Layer 5 of a small transformer language model trained on English Wikipedia (15 layers, counted from 0, width 128).
A neuron's activation on a vector x is GELU(weights . x + bias), where the dot is the dot product.

Input weights of the MLP neurons that the questions are about. A number n stands for n times 0.0038.
n33 (bias -0.043): -1 -25 6 10 -14 21 9 -8 1 16 -33 16 -48 1 44 -6 -21 28 9 -16 16 0 26 -9 48 11 -13 6 -1 -3 -4 -35 38 -28 3 24 42 34 49 -10 -14 28 4 11 0 41 -6 -17 -38 -16 3 -72 24 12 6 -2 30 24 -29 -2 -15 46 16 5 23 -7 -15 8 5 -18 53 -38 -36 -52 -25 0 -29 -5 0 -11 21 -9 -20 -5 18 -23 35 -30 -21 5 35 14 -27 5 -34 -2 2 12 -42 38 0 -13 42 -41 28 -21 -17 20 -23 10 12 15 23 -15 39 -14 50 5 -6 36 51 -22 -5 -5 -12 -2 -16 40
n36 (bias -0.099): -21 -15 -18 1 8 -4 19 12 -7 19 -6 14 10 -27 -2 -48 -15 25 -11 -6 4 -68 42 4 17 11 13 -19 20 -8 9 -28 7 9 -4 8 5 9 2 35 14 -2 -6 23 -36 5 -12 7 -29 -12 31 -29 -17 -7 -21 -58 52 -12 -33 38 -47 -19 30 -6 5 -26 -2 17 4 -9 -17 16 31 10 -32 -9 -25 -11 18 38 -9 41 9 -19 23 13 -76 1 -18 -41 30 5 2 -10 26 -8 -21 27 6 -25 7 -20 -38 13 -51 -3 0 -10 39 -25 20 63 41 8 49 10 -14 -54 6 36 -12 16 26 4 10 10 18 -34
n38 (bias -0.049): -5 7 1 -9 -43 -51 31 15 19 -27 -1 -21 -32 2 31 30 24 21 1 16 -52 -21 7 -3 1 22 1 -53 -32 -6 16 0 19 -16 4 21 84 -25 5 7 -19 -43 -1 -18 33 51 33 4 7 -10 -6 -35 44 -13 25 11 -13 27 -40 -10 -15 46 2 6 -10 -33 -11 8 -22 2 12 -10 1 16 -13 50 -39 21 9 42 -9 25 14 47 7 15 -4 1 18 -15 -4 -3 -12 24 8 14 18 -1 3 -28 -47 -4 -35 -29 1 -34 -16 -11 -20 -4 4 -21 -21 26 16 14 -1 22 20 38 -2 1 39 14 12 -28 -6 29
n59 (bias -0.080): -2 8 -32 24 -8 -26 65 -9 -22 -1 1 -20 13 -16 0 -2 -31 -6 36 10 14 -31 58 -61 45 -32 38 22 3 76 44 8 2 23 -34 18 54 2 2 -47 38 -17 -3 30 -29 -20 13 -17 9 -5 10 -64 -29 -25 9 -6 -2 30 -6 13 35 7 -43 -40 60 -28 -20 1 -31 -34 20 -5 -16 -8 -2 -26 2 28 -17 10 -10 23 -14 -43 4 24 -36 25 -11 1 7 -32 17 23 69 -3 21 -12 -31 34 -22 13 -49 34 -16 -29 35 -16 -2 8 8 47 20 2 14 6 -14 25 5 -36 3 8 22 22 25 -24 -16 -18
n78 (bias -0.106): -3 -25 16 10 4 -19 0 -8 -7 -7 -19 51 -42 -7 -7 -1 -10 6 17 -40 26 32 71 6 -28 16 -13 -39 -18 22 40 -43 58 32 20 -16 24 17 36 18 28 -22 5 15 -18 22 -22 4 -4 -31 2 -76 -31 3 10 3 18 21 -4 12 15 -21 8 -17 4 -16 22 -2 -36 6 3 -33 17 7 14 -6 37 8 5 -5 16 -5 -26 -38 0 17 -8 -11 19 -5 -7 53 11 -18 -19 -21 -13 -7 15 18 10 6 1 9 16 18 13 -7 -14 -27 1 18 16 -44 -9 38 21 -30 -35 -16 16 -20 -25 3 -15 -1 -33 -18
n88 (bias -0.100): -3 -19 42 14 -19 -18 33 -24 -37 10 12 25 -53 7 0 5 -7 -33 5 17 36 -4 41 4 16 16 18 -4 -61 3 29 -29 -14 68 20 36 -21 -3 -21 17 -24 16 1 -1 -11 -27 -14 -13 34 23 -42 8 -7 17 -16 -40 -36 0 -7 2 -1 -12 5 34 -10 28 22 20 -16 -7 -13 -33 23 21 -26 21 -21 32 -6 3 -1 12 -4 31 -14 30 -9 7 1 -25 -9 69 -59 4 -4 5 2 -31 14 38 25 -45 -28 -22 17 4 -27 1 14 -29 8 -4 -4 6 -17 7 43 -4 24 4 -7 10 5 34 51 13 -39 2
n108 (bias -0.107): -6 -3 -43 22 23 20 -14 -39 8 -41 21 -6 27 5 10 -35 -15 3 -12 35 -8 -5 8 -30 0 20 20 3 -15 42 -8 19 33 -2 -52 -24 39 -14 62 46 52 -7 40 28 -26 42 9 -34 -48 -13 0 31 0 4 -29 21 7 -16 -1 15 -29 -31 -8 -14 -49 -2 -50 27 -2 15 -38 7 0 9 -7 28 -10 9 22 44 19 -23 -21 -45 11 -29 -10 76 15 -7 19 -12 21 18 36 -9 -7 24 -3 -43 -30 -44 -26 4 -26 -34 -1 -6 40 -11 11 56 28 -6 41 19 -35 -45 -19 1 -15 10 21 31 -41 -39 28 -30
n112 (bias -0.097): 10 -13 19 16 -43 1 -40 22 20 -20 48 -18 7 33 15 14 4 9 6 43 20 5 -28 -41 -2 -20 7 -35 -65 23 -6 14 54 29 24 -4 7 27 11 4 -19 -40 -6 -8 3 -8 -29 -5 -18 -14 -8 15 22 8 15 26 -28 -27 -23 4 -3 -5 -8 -33 -12 32 -71 9 -16 20 -32 3 11 -33 -53 -32 -9 8 23 -1 13 -8 -12 25 7 -25 -16 -25 30 -8 23 4 -1 -2 11 -7 -38 -15 -37 1 -34 7 46 0 21 43 9 -30 19 32 29 2 13 13 -19 6 -12 -31 10 -6 -13 -15 24 62 2 85 28 -1
n148 (bias -0.124): -22 -25 -15 -8 13 -12 -50 -13 -14 -35 0 -15 -21 15 0 18 -11 7 15 29 -9 15 39 -43 29 -29 -4 55 3 -4 32 -19 7 36 -29 27 13 34 -39 39 -3 6 43 -14 52 7 -6 -33 -13 12 -5 -12 -2 -7 -2 -3 -24 42 -8 19 -66 22 12 13 -6 31 -4 12 -7 -21 12 -66 -30 23 -52 24 20 -13 20 19 61 45 -27 -36 14 -9 30 24 3 -34 8 7 -21 -32 21 10 16 2 -32 -17 29 -16 -3 9 23 4 -1 7 -7 -76 18 38 10 22 -22 14 -8 -2 -18 -6 -13 14 1 -20 -51 10 32 -28
n170 (bias -0.110): -28 26 -8 16 -26 -23 -32 2 -26 -32 20 -41 4 11 6 10 2 4 -9 -33 65 -56 38 3 11 14 36 -27 -50 32 43 4 -5 -22 16 20 21 11 -11 36 -10 31 -7 7 2 17 0 -22 -25 -24 -11 -6 31 -27 26 -15 -1 -11 11 -24 4 8 -46 -5 -27 16 -16 -18 -26 -27 65 -6 -5 35 28 -14 -11 10 -1 5 -10 21 -6 -14 37 27 19 -24 -30 -7 48 58 -45 -6 12 -11 -19 72 -15 5 -51 5 -25 28 4 -3 -33 -30 -10 -40 -6 -2 7 39 44 47 35 -30 -10 6 34 5 -18 -11 -2 2 17 2
n195 (bias -0.096): 2 52 30 7 23 -27 -14 10 1 -7 -11 66 2 -33 -17 -16 16 2 24 -4 38 -27 -18 -37 31 5 -5 -22 -13 -14 1 -22 44 18 -10 18 2 50 40 38 4 11 -43 6 2 5 34 65 2 12 19 -38 -10 18 -45 -47 2 1 -21 29 -37 -2 13 -8 39 -37 20 -9 21 -17 -34 2 -20 3 -60 30 13 -35 -28 -22 30 -4 15 -2 -1 38 -6 39 -62 18 37 3 23 17 -7 -20 35 3 -17 33 25 12 5 2 -27 19 -19 -12 4 3 -19 18 -6 -44 10 -37 42 -34 -31 -40 40 4 -10 17 24 -28 -17 -28
n230 (bias -0.135): -58 5 20 -4 6 -27 35 -16 -20 -17 7 22 1 -1 2 -15 1 75 -16 27 7 -1 19 16 9 20 -8 -46 28 -20 2 -8 53 -15 -6 21 56 -21 36 54 -50 -8 -14 20 -11 -1 40 -17 12 14 2 1 -9 -18 6 41 -33 -19 -31 38 -40 -37 -29 42 -18 0 -19 -3 5 34 27 -22 31 -1 -36 35 12 -5 -17 6 -4 14 22 -15 -8 9 11 -19 -24 -51 13 44 -5 -13 45 -25 23 7 -16 -94 41 -92 -15 45 5 -24 8 -36 5 -11 57 20 12 19 20 17 14 -32 -6 -8 26 -21 -7 -23 5 10 3 30
n243 (bias -0.072): -7 33 -40 -10 67 -43 32 -33 5 1 6 3 -12 18 4 -20 -6 17 2 -2 12 61 0 43 -9 49 -4 -14 5 18 28 11 20 -17 -5 -10 12 -20 8 -48 -2 -22 9 -50 -6 29 5 13 -37 -15 -31 11 -18 17 42 16 24 47 -13 -19 20 24 -37 -38 19 -30 -36 -42 -20 20 -18 -40 4 -16 17 25 -25 19 -1 44 45 -29 6 -24 -25 -20 21 21 18 -26 41 10 -18 20 33 -6 -6 -4 -12 -8 -27 14 -13 -13 -8 -45 -15 11 -11 50 -25 34 11 32 -31 22 -18 -29 -9 2 9 -16 24 -11 0 7 16 -17
n260 (bias -0.093): -12 -6 -4 58 -6 -47 3 -26 2 -17 -17 6 19 24 4 -3 -3 36 -10 -15 1 39 33 -6 -20 35 -11 31 -5 -7 39 22 43 -1 -9 21 -11 22 60 0 24 -16 -5 -18 -51 13 16 8 -26 25 -5 18 8 10 44 5 9 12 -13 -21 -54 4 -3 -35 -13 -11 1 29 -23 4 28 36 -34 -8 1 21 -21 30 -23 53 50 -16 13 6 -6 15 -21 11 21 1 34 36 -13 -1 17 -4 5 1 -8 -12 14 17 -3 10 -21 13 -8 -10 -40 1 -12 -5 -6 -14 -3 -7 3 15 -9 -21 1 -23 -36 22 8 -16 -23 -40
n277 (bias -0.054): -12 -18 15 37 29 -14 6 -53 12 -12 -19 -17 20 67 -6 -17 -14 22 13 -7 21 -14 35 -30 -9 3 -45 -7 -12 13 28 19 1 15 2 11 -14 25 -2 3 32 26 -22 7 50 -18 -6 -36 -30 24 -17 -31 -4 18 -4 -7 6 -23 -4 -5 -62 -24 15 -11 40 -14 -4 -46 22 -6 22 16 -42 -16 -17 -3 5 2 -7 26 35 24 -19 -17 23 27 -27 -24 9 28 26 26 14 -2 4 -15 -42 33 -2 -27 24 0 10 18 -6 -26 -21 3 -14 17 16 -7 -24 14 21 17 -6 17 -33 -40 12 0 -3 6 12 -1 38 -54
n294 (bias -0.064): -27 42 46 -25 -38 -5 -28 8 -31 13 22 23 -32 30 13 -5 -40 21 -9 25 -6 -15 -51 -6 25 52 26 -31 -41 11 27 -30 -13 2 -41 -30 2 15 19 -18 11 6 28 -53 -6 17 -8 1 -46 -40 -30 17 -9 51 -37 31 -22 -5 -6 21 22 29 -20 -9 15 -6 -43 9 -6 19 4 -32 16 8 -20 26 -47 -17 13 11 31 -40 -61 -10 68 -42 3 -10 15 0 -21 3 13 17 -53 -28 3 5 10 -38 29 -4 60 -9 34 36 -36 -15 34 6 -7 3 -18 11 -29 43 3 10 -6 6 7 -4 24 -24 17 13 -18 43
n331 (bias -0.016): 20 -6 12 -9 20 12 -18 -17 -10 35 10 31 29 -34 -13 -5 -19 28 31 25 7 12 -32 32 -25 20 -13 16 5 -4 -23 -4 -14 14 2 8 -11 -19 5 -44 -13 24 35 -20 -12 20 -23 -8 -5 -6 -32 -7 -13 -48 -48 -22 10 28 -3 2 25 16 11 -5 -31 -10 -2 -4 11 40 2 -4 -15 -22 30 -22 7 -5 -2 -26 -32 -26 1 23 -9 -12 17 -3 14 13 2 7 29 -19 6 12 22 -11 -6 15 3 4 -2 -18 11 19 -16 1 27 11 20 -7 -48 -1 6 -22 22 28 -3 -11 23 -10 -1 22 -18 -15 -1 10
n333 (bias -0.093): -17 52 -5 73 56 -4 6 8 4 10 26 -26 10 -3 -1 -27 -26 46 -7 1 -21 -10 10 14 -56 28 19 -23 12 56 19 19 2 13 -6 -6 54 27 -2 9 39 34 -17 -15 36 -9 37 15 -68 -44 -8 38 4 54 -22 0 -35 -7 -44 24 -52 -7 -33 13 10 -15 -95 -40 -25 -5 -41 -9 1 -32 -16 4 -22 -15 -20 35 -12 10 12 -3 34 16 -10 -53 7 -26 39 47 -3 -25 22 -25 19 34 -12 -23 -8 -5 -5 -4 13 -37 -14 10 39 47 14 4 19 37 -11 -12 -3 12 -35 10 3 2 24 13 -18 -22 39 -3
n338 (bias -0.109): -59 48 -15 23 63 -14 -42 -32 -25 24 -29 -41 8 7 -4 -56 -86 -11 13 -66 -12 8 15 25 2 30 55 12 12 -1 31 -7 -1 6 -9 -3 -12 -11 -17 -54 15 -2 64 -49 -1 20 -18 -6 17 5 -14 -23 2 64 16 -2 -2 21 -10 13 4 19 11 -2 12 -5 -2 -39 -16 -20 -13 10 -45 2 -41 4 -2 -4 -37 2 21 23 -12 -4 68 -22 -16 2 2 21 2 15 -23 2 26 11 15 39 -29 3 -12 42 -5 1 17 -25 10 -17 -10 -2 30 14 6 50 27 2 -29 19 25 -37 23 -7 -3 1 3 28 23 12
n341 (bias -0.325): 12 -2 -4 -12 0 -3 -5 -11 -11 -4 -11 16 11 8 -16 12 -4 21 13 -11 3 -3 -13 -6 -3 -3 -14 -9 -3 -26 -23 5 -19 -2 2 2 2 -35 10 -8 -18 14 0 -2 8 15 1 -1 12 -21 -14 7 -8 -4 0 -3 8 4 -2 -2 18 -2 26 12 -8 18 3 -8 -13 3 4 11 10 17 -21 8 -5 26 7 7 -13 6 9 1 4 21 -7 -6 -6 -6 5 1 15 5 -12 23 -5 -6 17 -2 14 -5 4 6 12 -12 -9 9 0 6 -12 -9 38 -8 6 -2 -18 -6 -1 -9 -5 29 14 -12 -9 -10 0 -5
n355 (bias -0.090): -2 27 48 15 -1 -22 -47 10 -5 29 8 47 -46 25 -24 -8 -4 -4 10 -61 51 -6 22 -36 7 -19 4 -5 -22 4 54 -29 28 -15 36 21 42 -12 -15 27 -14 16 10 -21 -18 19 12 9 46 4 -18 -27 -5 40 51 -2 -23 -16 22 41 0 -22 -17 -4 -6 -15 13 -3 -53 33 -8 44 47 -6 -11 -29 -11 11 -14 13 60 39 -4 1 38 -9 -32 -18 3 -6 -25 -16 -31 -12 -9 2 24 3 -25 -47 10 -25 21 20 24 -15 29 -16 -20 -38 8 28 -3 15 -14 17 -8 2 -11 -19 51 2 21 -17 -12 23 -16 27
n359 (bias -0.121): -9 38 -10 7 23 -26 34 7 6 -26 33 37 15 26 8 -57 13 -15 10 -53 33 -57 16 13 4 54 27 8 10 49 25 25 -6 -3 -15 5 21 31 -7 18 34 12 2 -22 -20 8 19 33 -12 -71 -36 -2 -53 -21 -36 -19 36 9 -10 50 -5 -10 -3 -25 -29 -26 -25 36 30 16 1 34 11 -23 -58 2 -31 -10 -27 6 4 24 -30 -26 25 -17 10 -25 -30 -9 -10 -23 3 54 7 -12 19 -17 1 -18 -7 -83 -17 22 -17 11 -26 6 53 23 23 10 0 -6 18 32 -11 23 -23 -8 -7 20 -44 -6 23 33 -31 -19
n384 (bias -0.091): 3 32 3 47 -71 -16 -41 5 -14 12 8 15 -16 0 2 -8 -27 -5 9 -33 41 0 9 -11 68 52 -27 19 -18 -26 -14 -14 0 17 -43 9 42 5 -13 -33 -20 -27 57 1 -18 -10 -19 13 -1 60 -39 -31 23 -34 -49 0 30 -59 22 -26 24 -25 -30 35 11 17 -33 14 31 56 0 -14 26 20 -18 -31 7 -1 -25 -51 18 -13 -33 8 -6 -39 -31 -29 -16 -37 31 0 -28 -2 -14 -2 -38 13 -23 -25 -30 3 -49 -41 37 31 -36 42 28 6 23 21 14 30 66 13 40 27 22 37 -2 18 -11 16 -8 -13 28 11
n387 (bias -0.085): 12 4 41 -17 4 7 -30 -43 27 55 -7 7 -20 2 9 9 -18 2 27 9 2 48 -14 -56 10 16 8 7 -23 18 -6 -36 -30 9 -35 -15 2 22 41 -20 58 -30 25 -35 22 33 -43 9 -46 11 -30 -58 22 6 -33 28 38 52 -18 6 3 10 14 -38 -15 20 -16 -12 -13 -1 -55 -6 -10 41 42 -17 -23 22 17 31 6 -17 -30 23 10 13 -31 44 55 25 19 -4 -34 34 -8 -5 19 -11 4 33 7 -28 -33 -67 -7 -3 12 -2 4 23 11 11 -32 21 15 19 -6 10 -11 -1 -9 -18 29 13 -48 -2 -3 -25
n444 (bias -0.079): -7 25 -9 2 -14 -42 43 -23 -45 0 -27 19 -15 -46 68 22 -7 -52 16 2 0 4 16 -12 48 7 -8 15 -18 40 -22 -32 -11 12 -8 13 12 15 32 22 -20 1 17 -52 -22 -24 9 -19 9 26 -17 25 -39 -26 -5 -24 6 -7 25 -63 -2 -27 12 42 33 33 -11 19 14 17 26 28 3 -3 0 9 17 21 -41 21 -18 38 -24 -4 -11 -26 15 38 46 -8 -3 0 9 -40 35 -7 12 -36 -7 -26 35 -7 -61 -53 38 2 12 -39 1 13 3 11 -5 30 32 30 26 65 14 -15 13 -67 17 25 10 -22 78 -34
n470 (bias -0.078): 42 34 -19 -10 -8 -52 36 -55 -22 -19 -29 -24 -26 -20 27 -1 -15 21 16 1 19 -22 48 -12 -19 17 29 47 -3 68 -14 -12 -13 8 -24 13 -12 8 21 7 48 -45 3 30 35 37 2 6 -51 11 -6 20 -12 61 -32 -36 7 11 26 -44 -58 -19 0 37 6 -21 -4 -23 24 32 12 -26 -9 -17 -10 26 48 9 2 28 15 7 -29 13 -11 -42 9 -22 -7 -47 30 15 -2 32 3 -9 -29 -18 -1 -44 -29 -4 -23 39 20 -37 12 14 19 -9 -40 8 -25 -17 14 8 11 -26 -12 -4 7 15 16 52 17 32 20 5
n504 (bias -0.085): -32 -7 11 1 12 -19 12 -20 -15 -26 20 -30 14 -3 19 -27 -8 17 19 -16 -25 -3 29 30 -45 -4 -16 -23 10 16 -4 -10 37 5 4 -13 10 16 38 -1 -43 10 18 -23 -21 18 43 10 52 -20 17 41 -52 -4 38 -32 17 18 -16 2 -9 47 7 -49 39 -2 16 4 24 -2 -18 9 -7 41 -11 36 -27 22 19 -15 17 11 -2 40 3 25 0 -29 -51 -27 30 51 28 -29 -4 -33 -15 28 9 25 -23 5 60 -27 -40 21 14 -64 12 31 -17 -10 -25 6 -22 -1 30 -32 -18 11 -18 -72 5 14 19 -25 39 9

Each question shows a token from some text and the vector x that enters the MLP there. A number n stands for n times 0.062.

"ed": 14 -19 -29 -5 14 12 2 1 -16 -16 -22 9 32 5 -5 14 4 0 16 -2 -12 2 5 24 2 3 1 32 64 -12 -6 -14 16 -21 -2 -8 20 -16 -13 8 11 55 50 1 2 -25 8 -17 -5 -1 4 -11 26 -10 26 6 -4 27 4 -2 -4 -1 -5 15 -1 32 -15 16 3 -26 -23 9 -10 -9 14 -19 -7 -11 22 5 -32 23 8 -14 -4 -6 2 -14 16 -9 -37 -2 9 -8 1 13 1 -32 2 12 -17 5 10 35 29 -13 11 38 -17 -22 -17 28 52 -24 -13 -34 -26 -15 -4 9 -10 2 14 -34 -26 16 2 7
Which two neurons fire most, strongest first? n148, n341

"rib": 24 9 -23 4 -4 -5 19 -13 5 -2 -12 -13 30 12 7 -3 28 1 -22 -8 6 -20 33 13 -14 19 1 -10 88 -10 -7 56 2 -17 8 -6 4 -13 -3 -6 26 19 11 -11 2 -50 -24 -20 8 -13 -38 16 1 -20 35 -6 -1 -28 3 25 4 -33 -4 -33 5 6 -12 5 6 -8 25 -14 2 -35 7 7 6 -33 12 12 -29 -3 -9 26 -30 -11 26 -20 -18 -3 -5 6 17 15 14 -1 30 -11 16 -6 -7 -13 7 33 33 -19 4 44 5 7 -26 -18 52 -10 1 -5 -29 28 -2 18 23 2 -8 -45 4 2 2 5
Which three neurons fire most, strongest first? n359, n333, n230

" the": 11 15 35 -27 4 8 34 -15 15 12 -34 9 3 12 -17 23 6 -6 -22 30 -8 -2 1 1 11 -2 -7 6 17 -9 -40 6 -15 6 -2 8 0 -8 18 15 0 11 -16 4 19 4 -4 9 -7 3 4 14 31 -9 7 -18 14 17 0 -12 -1 -26 21 -4 -2 15 -9 0 6 -4 7 11 -25 -4 -8 5 -45 -15 8 0 -37 -7 33 15 -56 -13 -4 2 -5 -12 19 20 29 2 8 22 18 -9 35 9 0 13 -9 -4 33 -23 10 -3 -20 6 -20 -8 18 -13 -3 -34 -27 -1 -16 2 -16 -3 -16 -15 -2 -9 -18 -4
Which of these neurons fires most? n341

"ball": 13 -20 -13 14 10 29 31 -6 16 12 -25 13 44 20 -25 2 15 2 2 -1 -16 21 18 -21 10 -26 -16 10 0 -33 1 23 -15 -8 6 -3 -14 -10 0 -11 18 35 -24 6 -3 -36 -13 -18 -21 -32 -3 -5 39 21 21 10 -18 5 4 -12 -8 -15 -1 -9 -3 26 -36 16 -14 -29 5 -13 -13 -17 1 -8 -3 -34 28 7 -20 19 -3 -1 3 -12 4 -24 37 25 0 16 7 -18 -18 7 24 -36 6 15 44 19 38 25 56 3 11 22 -18 -29 8 10 43 -5 -16 -10 -37 10 -18 19 -4 6 8 -54 -17 38 0 -12
Which of these neurons fires most? n148

",": 23 -6 -9 -44 6 19 9 -21 -3 -16 -21 12 9 10 -22 21 14 -16 -12 -14 -20 15 0 14 -10 -3 -14 -11 43 -17 -22 -2 14 -17 -2 -29 2 -12 15 -11 13 -3 -8 32 -11 -2 0 4 -22 4 7 9 17 -17 5 0 8 18 6 -4 -4 -9 28 -1 -3 16 24 -4 -9 5 6 12 18 -10 3 -7 -1 9 17 13 -26 16 -7 -1 -38 -5 6 -4 15 14 -16 15 24 3 -8 13 -5 -43 29 18 4 19 1 28 47 18 9 -17 -47 -8 -12 -7 44 -26 2 1 -21 -7 2 14 -1 -13 -8 -3 -13 -26 -7 3
Which of these neurons fires most? n78

" team": 8 -26 -3 13 3 40 -19 -5 14 2 -52 11 27 41 -29 2 12 -16 1 -8 -25 9 44 -18 -10 -5 -14 -19 -15 -29 -1 36 -1 11 11 -32 -11 -9 3 -7 23 18 -16 19 9 -36 6 -11 -3 -24 -9 -14 -7 30 0 6 -30 5 21 11 8 -16 23 -10 2 24 6 12 -18 -14 5 -4 -21 -7 1 0 -1 0 16 1 -15 6 10 12 4 -11 5 -11 16 32 9 -3 24 -29 1 15 9 -24 29 -17 29 16 37 31 31 -16 19 5 -22 -7 -9 3 21 -4 -19 -15 -30 8 -11 -2 -18 3 -2 -43 -13 28 -39 8
Which of these neurons fires most? n277

"is": 2 8 14 -30 0 23 -23 10 24 -17 -20 -16 11 9 -45 31 12 9 -8 14 -26 19 -13 -16 3 -4 -7 -20 8 -16 -30 10 2 20 8 -28 -13 -9 6 -18 22 5 -44 16 -14 9 -29 -19 -9 -8 -2 17 20 5 20 14 -12 6 9 10 15 -52 0 -16 -3 18 4 -8 -11 4 10 11 -21 -7 5 1 11 -9 14 -3 -33 -1 9 2 -34 -29 -23 4 22 23 1 1 6 9 8 19 -13 30 8 17 -9 39 36 29 9 16 47 12 -1 26 -34 4 41 -46 -5 5 -49 -9 -3 5 7 15 0 -25 4 29 7 6
Which of these neurons fires most? n112

"ut": -14 -30 -21 -36 19 3 -11 -31 13 26 -12 6 -2 -17 -10 6 -16 -11 8 -31 -23 1 -33 6 -1 -9 4 32 89 -28 -11 17 -4 -39 22 10 -20 -13 -9 -4 7 14 -22 -7 4 20 29 -1 23 -30 -6 22 14 5 3 4 24 13 -10 -20 23 -19 0 -18 6 6 16 16 5 5 24 7 -19 -27 0 14 18 -39 8 1 -25 11 1 -5 -9 -11 7 -7 -8 20 -2 -33 7 4 24 11 -6 2 13 8 20 36 10 31 22 -18 32 1 10 -14 -13 28 51 -22 -2 -46 -25 17 11 15 -2 14 -13 -14 -25 -3 11 25
Which of these neurons fires most? n338

"ent": 19 15 1 -2 14 -6 21 -18 -1 35 -20 19 24 9 1 -2 19 12 -35 -4 -27 12 7 17 19 -7 33 4 41 -3 -11 0 -4 -20 14 10 14 -10 -3 -15 13 38 -12 4 12 -7 -20 1 -17 -10 -20 -1 22 3 40 -19 -1 -1 3 4 -4 -39 0 -31 -6 20 13 -3 1 12 9 -4 -6 -20 -9 -19 -29 -39 19 -8 -33 33 -3 32 -29 -26 47 -12 -8 -5 8 2 -3 15 6 16 2 -24 22 21 -18 -23 -20 5 25 -1 11 17 -3 12 -12 -4 62 -39 2 -17 -33 18 -8 16 -2 6 -27 -46 10 16 -27 3
Which two neurons fire most, strongest first? n359, n33

"out": 24 7 -5 -22 21 -14 9 -29 32 -18 -11 9 46 44 -20 -4 -2 -16 18 6 -26 -22 0 26 -8 -4 3 23 45 -21 -2 7 -22 -7 18 14 16 -13 -7 -12 27 26 -24 9 -1 -4 8 -11 -10 19 10 31 2 -12 16 -20 -9 6 24 -12 -2 10 0 -5 6 20 11 1 3 2 5 16 -15 -20 -12 -12 -9 -12 -10 1 -34 -13 5 -3 -13 -24 10 -4 -3 13 30 -14 13 8 33 6 -26 -41 0 37 18 14 -16 30 34 1 34 22 -40 -17 -31 -1 41 -17 11 3 -38 21 -12 -14 14 3 11 -23 -21 1 1 -3
Which of these neurons fires most? n59

"ver": 22 -19 -12 9 -8 -8 -4 -14 12 3 -19 30 -6 14 -11 8 9 -6 14 3 -17 31 -10 9 7 -10 -2 26 34 -22 -15 11 -6 -44 4 17 7 -14 8 34 19 26 29 16 18 -18 -25 22 -4 -17 -5 -16 16 -8 40 -23 -17 -20 -2 0 10 0 11 -13 -1 21 7 33 0 -5 28 8 -9 -42 -6 -5 -11 -22 4 2 -24 -2 1 24 24 -34 22 -11 -2 43 6 -6 2 -12 25 -2 6 -10 3 18 13 5 8 49 40 -37 18 23 -28 -26 -5 -5 -3 -31 -10 -23 -31 26 -6 15 3 5 10 -45 -21 -2 -19 11
Which two neurons fire most, strongest first? n33, n355

" inter": 7 -11 19 -42 10 36 12 -15 16 11 -7 1 23 4 -1 11 -20 19 8 2 -21 -9 -1 16 10 -9 7 15 28 -15 -22 17 8 41 18 -9 20 -9 13 6 -7 44 -43 40 13 -23 10 -26 -6 -35 -8 16 -13 14 5 -16 -18 -7 -1 14 9 -11 11 -11 2 6 1 2 -18 12 22 4 -27 -8 -34 9 -4 -16 6 -2 -43 -24 41 -21 -31 -21 33 -4 7 3 5 11 1 -14 31 12 16 -39 20 7 12 15 3 54 19 0 0 -38 -8 22 4 -17 44 -18 6 -27 -21 -22 7 -2 -33 5 -10 -42 2 5 -34 19
Which of these neurons fires most? n230

" to": 9 -6 -44 -5 -11 -17 -12 -10 3 19 -15 5 4 21 -14 22 26 -10 -13 22 -17 16 -4 -25 23 14 2 23 -7 -31 -29 -10 -3 -40 12 -15 -5 -10 19 21 12 47 -11 -5 1 5 -16 -1 -17 27 -11 17 -17 -25 13 -1 7 -7 9 0 2 -27 19 -10 2 36 20 11 10 11 18 7 -11 -2 -8 -19 -4 3 4 -2 -15 11 10 -8 -29 -17 13 28 6 3 11 -8 2 -19 34 17 -8 -28 16 -13 17 8 -6 24 36 -13 1 17 -59 -11 -15 14 30 -7 29 -31 -24 -1 7 -3 2 1 22 -37 -12 0 -2 -13
Which of these neurons fires most? n444

" on": -11 -3 -6 -9 10 -2 25 9 -2 5 -20 0 -5 -1 -23 5 17 -18 6 -2 -12 0 15 12 9 19 10 13 30 -25 -4 -12 -20 -3 25 3 2 -11 6 11 4 29 -8 1 -14 -27 15 -14 2 4 -18 26 -9 -33 7 15 1 18 13 -13 10 -7 16 9 5 31 5 12 -16 -6 6 -12 5 16 -7 15 -10 8 2 4 -59 -10 9 -26 -61 -15 20 2 23 -6 0 -22 -3 -12 37 18 -7 -26 22 -10 15 17 -9 25 26 -19 17 27 -34 4 -27 21 39 -2 20 -22 -23 -9 9 13 -7 6 -5 -23 -18 -5 -4 -20
Which two neurons fire most, strongest first? n444, n341

"ited": 16 2 -25 7 29 13 -10 -3 -20 22 12 0 49 23 -67 14 -27 11 7 2 -29 10 -14 28 8 -3 27 26 41 -1 -4 14 -12 -3 6 -14 15 -12 8 16 16 26 -4 13 -2 -36 -17 -11 -10 -13 -7 -31 26 -16 27 9 -9 31 21 -33 0 -4 4 2 -12 30 11 9 -11 -11 -8 6 -8 1 12 -4 -23 -26 24 -4 -43 1 -21 -18 -3 -7 16 -1 9 24 -3 24 1 -8 10 8 14 -6 15 10 -11 32 -2 12 29 -14 -10 3 -22 3 -22 10 41 -7 0 -30 -32 -33 -18 7 6 13 -17 -44 -11 5 8 6
Which three neurons fire most, strongest first? n338, n341, n331

"aw": 16 -5 30 -38 -2 -9 -50 -2 22 -26 -28 11 9 42 -11 13 52 -14 24 25 -3 -17 3 4 -6 -34 -10 24 8 -17 10 4 14 -27 21 -10 38 -12 -14 -19 -4 17 -28 25 -9 22 19 1 -24 1 6 -8 19 -21 22 8 -5 4 17 -24 32 9 3 -12 6 17 13 13 -1 -23 24 -2 -16 -1 -14 7 -14 0 19 -7 -23 -24 22 27 -3 -16 8 -35 26 5 -2 -1 -6 1 -20 11 -31 -27 13 22 -7 20 37 21 27 -12 24 35 -13 -1 -37 -5 23 -24 -14 -2 -31 1 1 18 0 16 1 -29 -17 -1 -15 19
Which three neurons fire most, strongest first? n33, n341, n38

" us": 35 -5 -13 -10 16 11 -26 -5 6 37 -17 -17 8 6 -8 17 -10 1 -35 0 -6 7 31 15 12 25 10 24 20 -4 -17 22 3 7 -1 -33 3 -11 24 19 19 41 -11 14 -5 -13 -1 -31 -13 -26 -30 5 -7 -3 10 2 1 35 0 14 15 -2 8 -26 -6 19 -14 -14 -19 -27 14 -26 -3 -21 7 8 -7 -21 8 11 -35 2 1 -14 -38 -15 -8 2 10 7 7 -25 25 3 38 10 15 -24 22 -19 19 -5 3 54 15 -1 44 -3 6 3 -23 7 39 -28 17 -16 -30 7 -7 -2 -30 22 0 -40 -12 -6 -21 3
Which of these neurons fires most? n108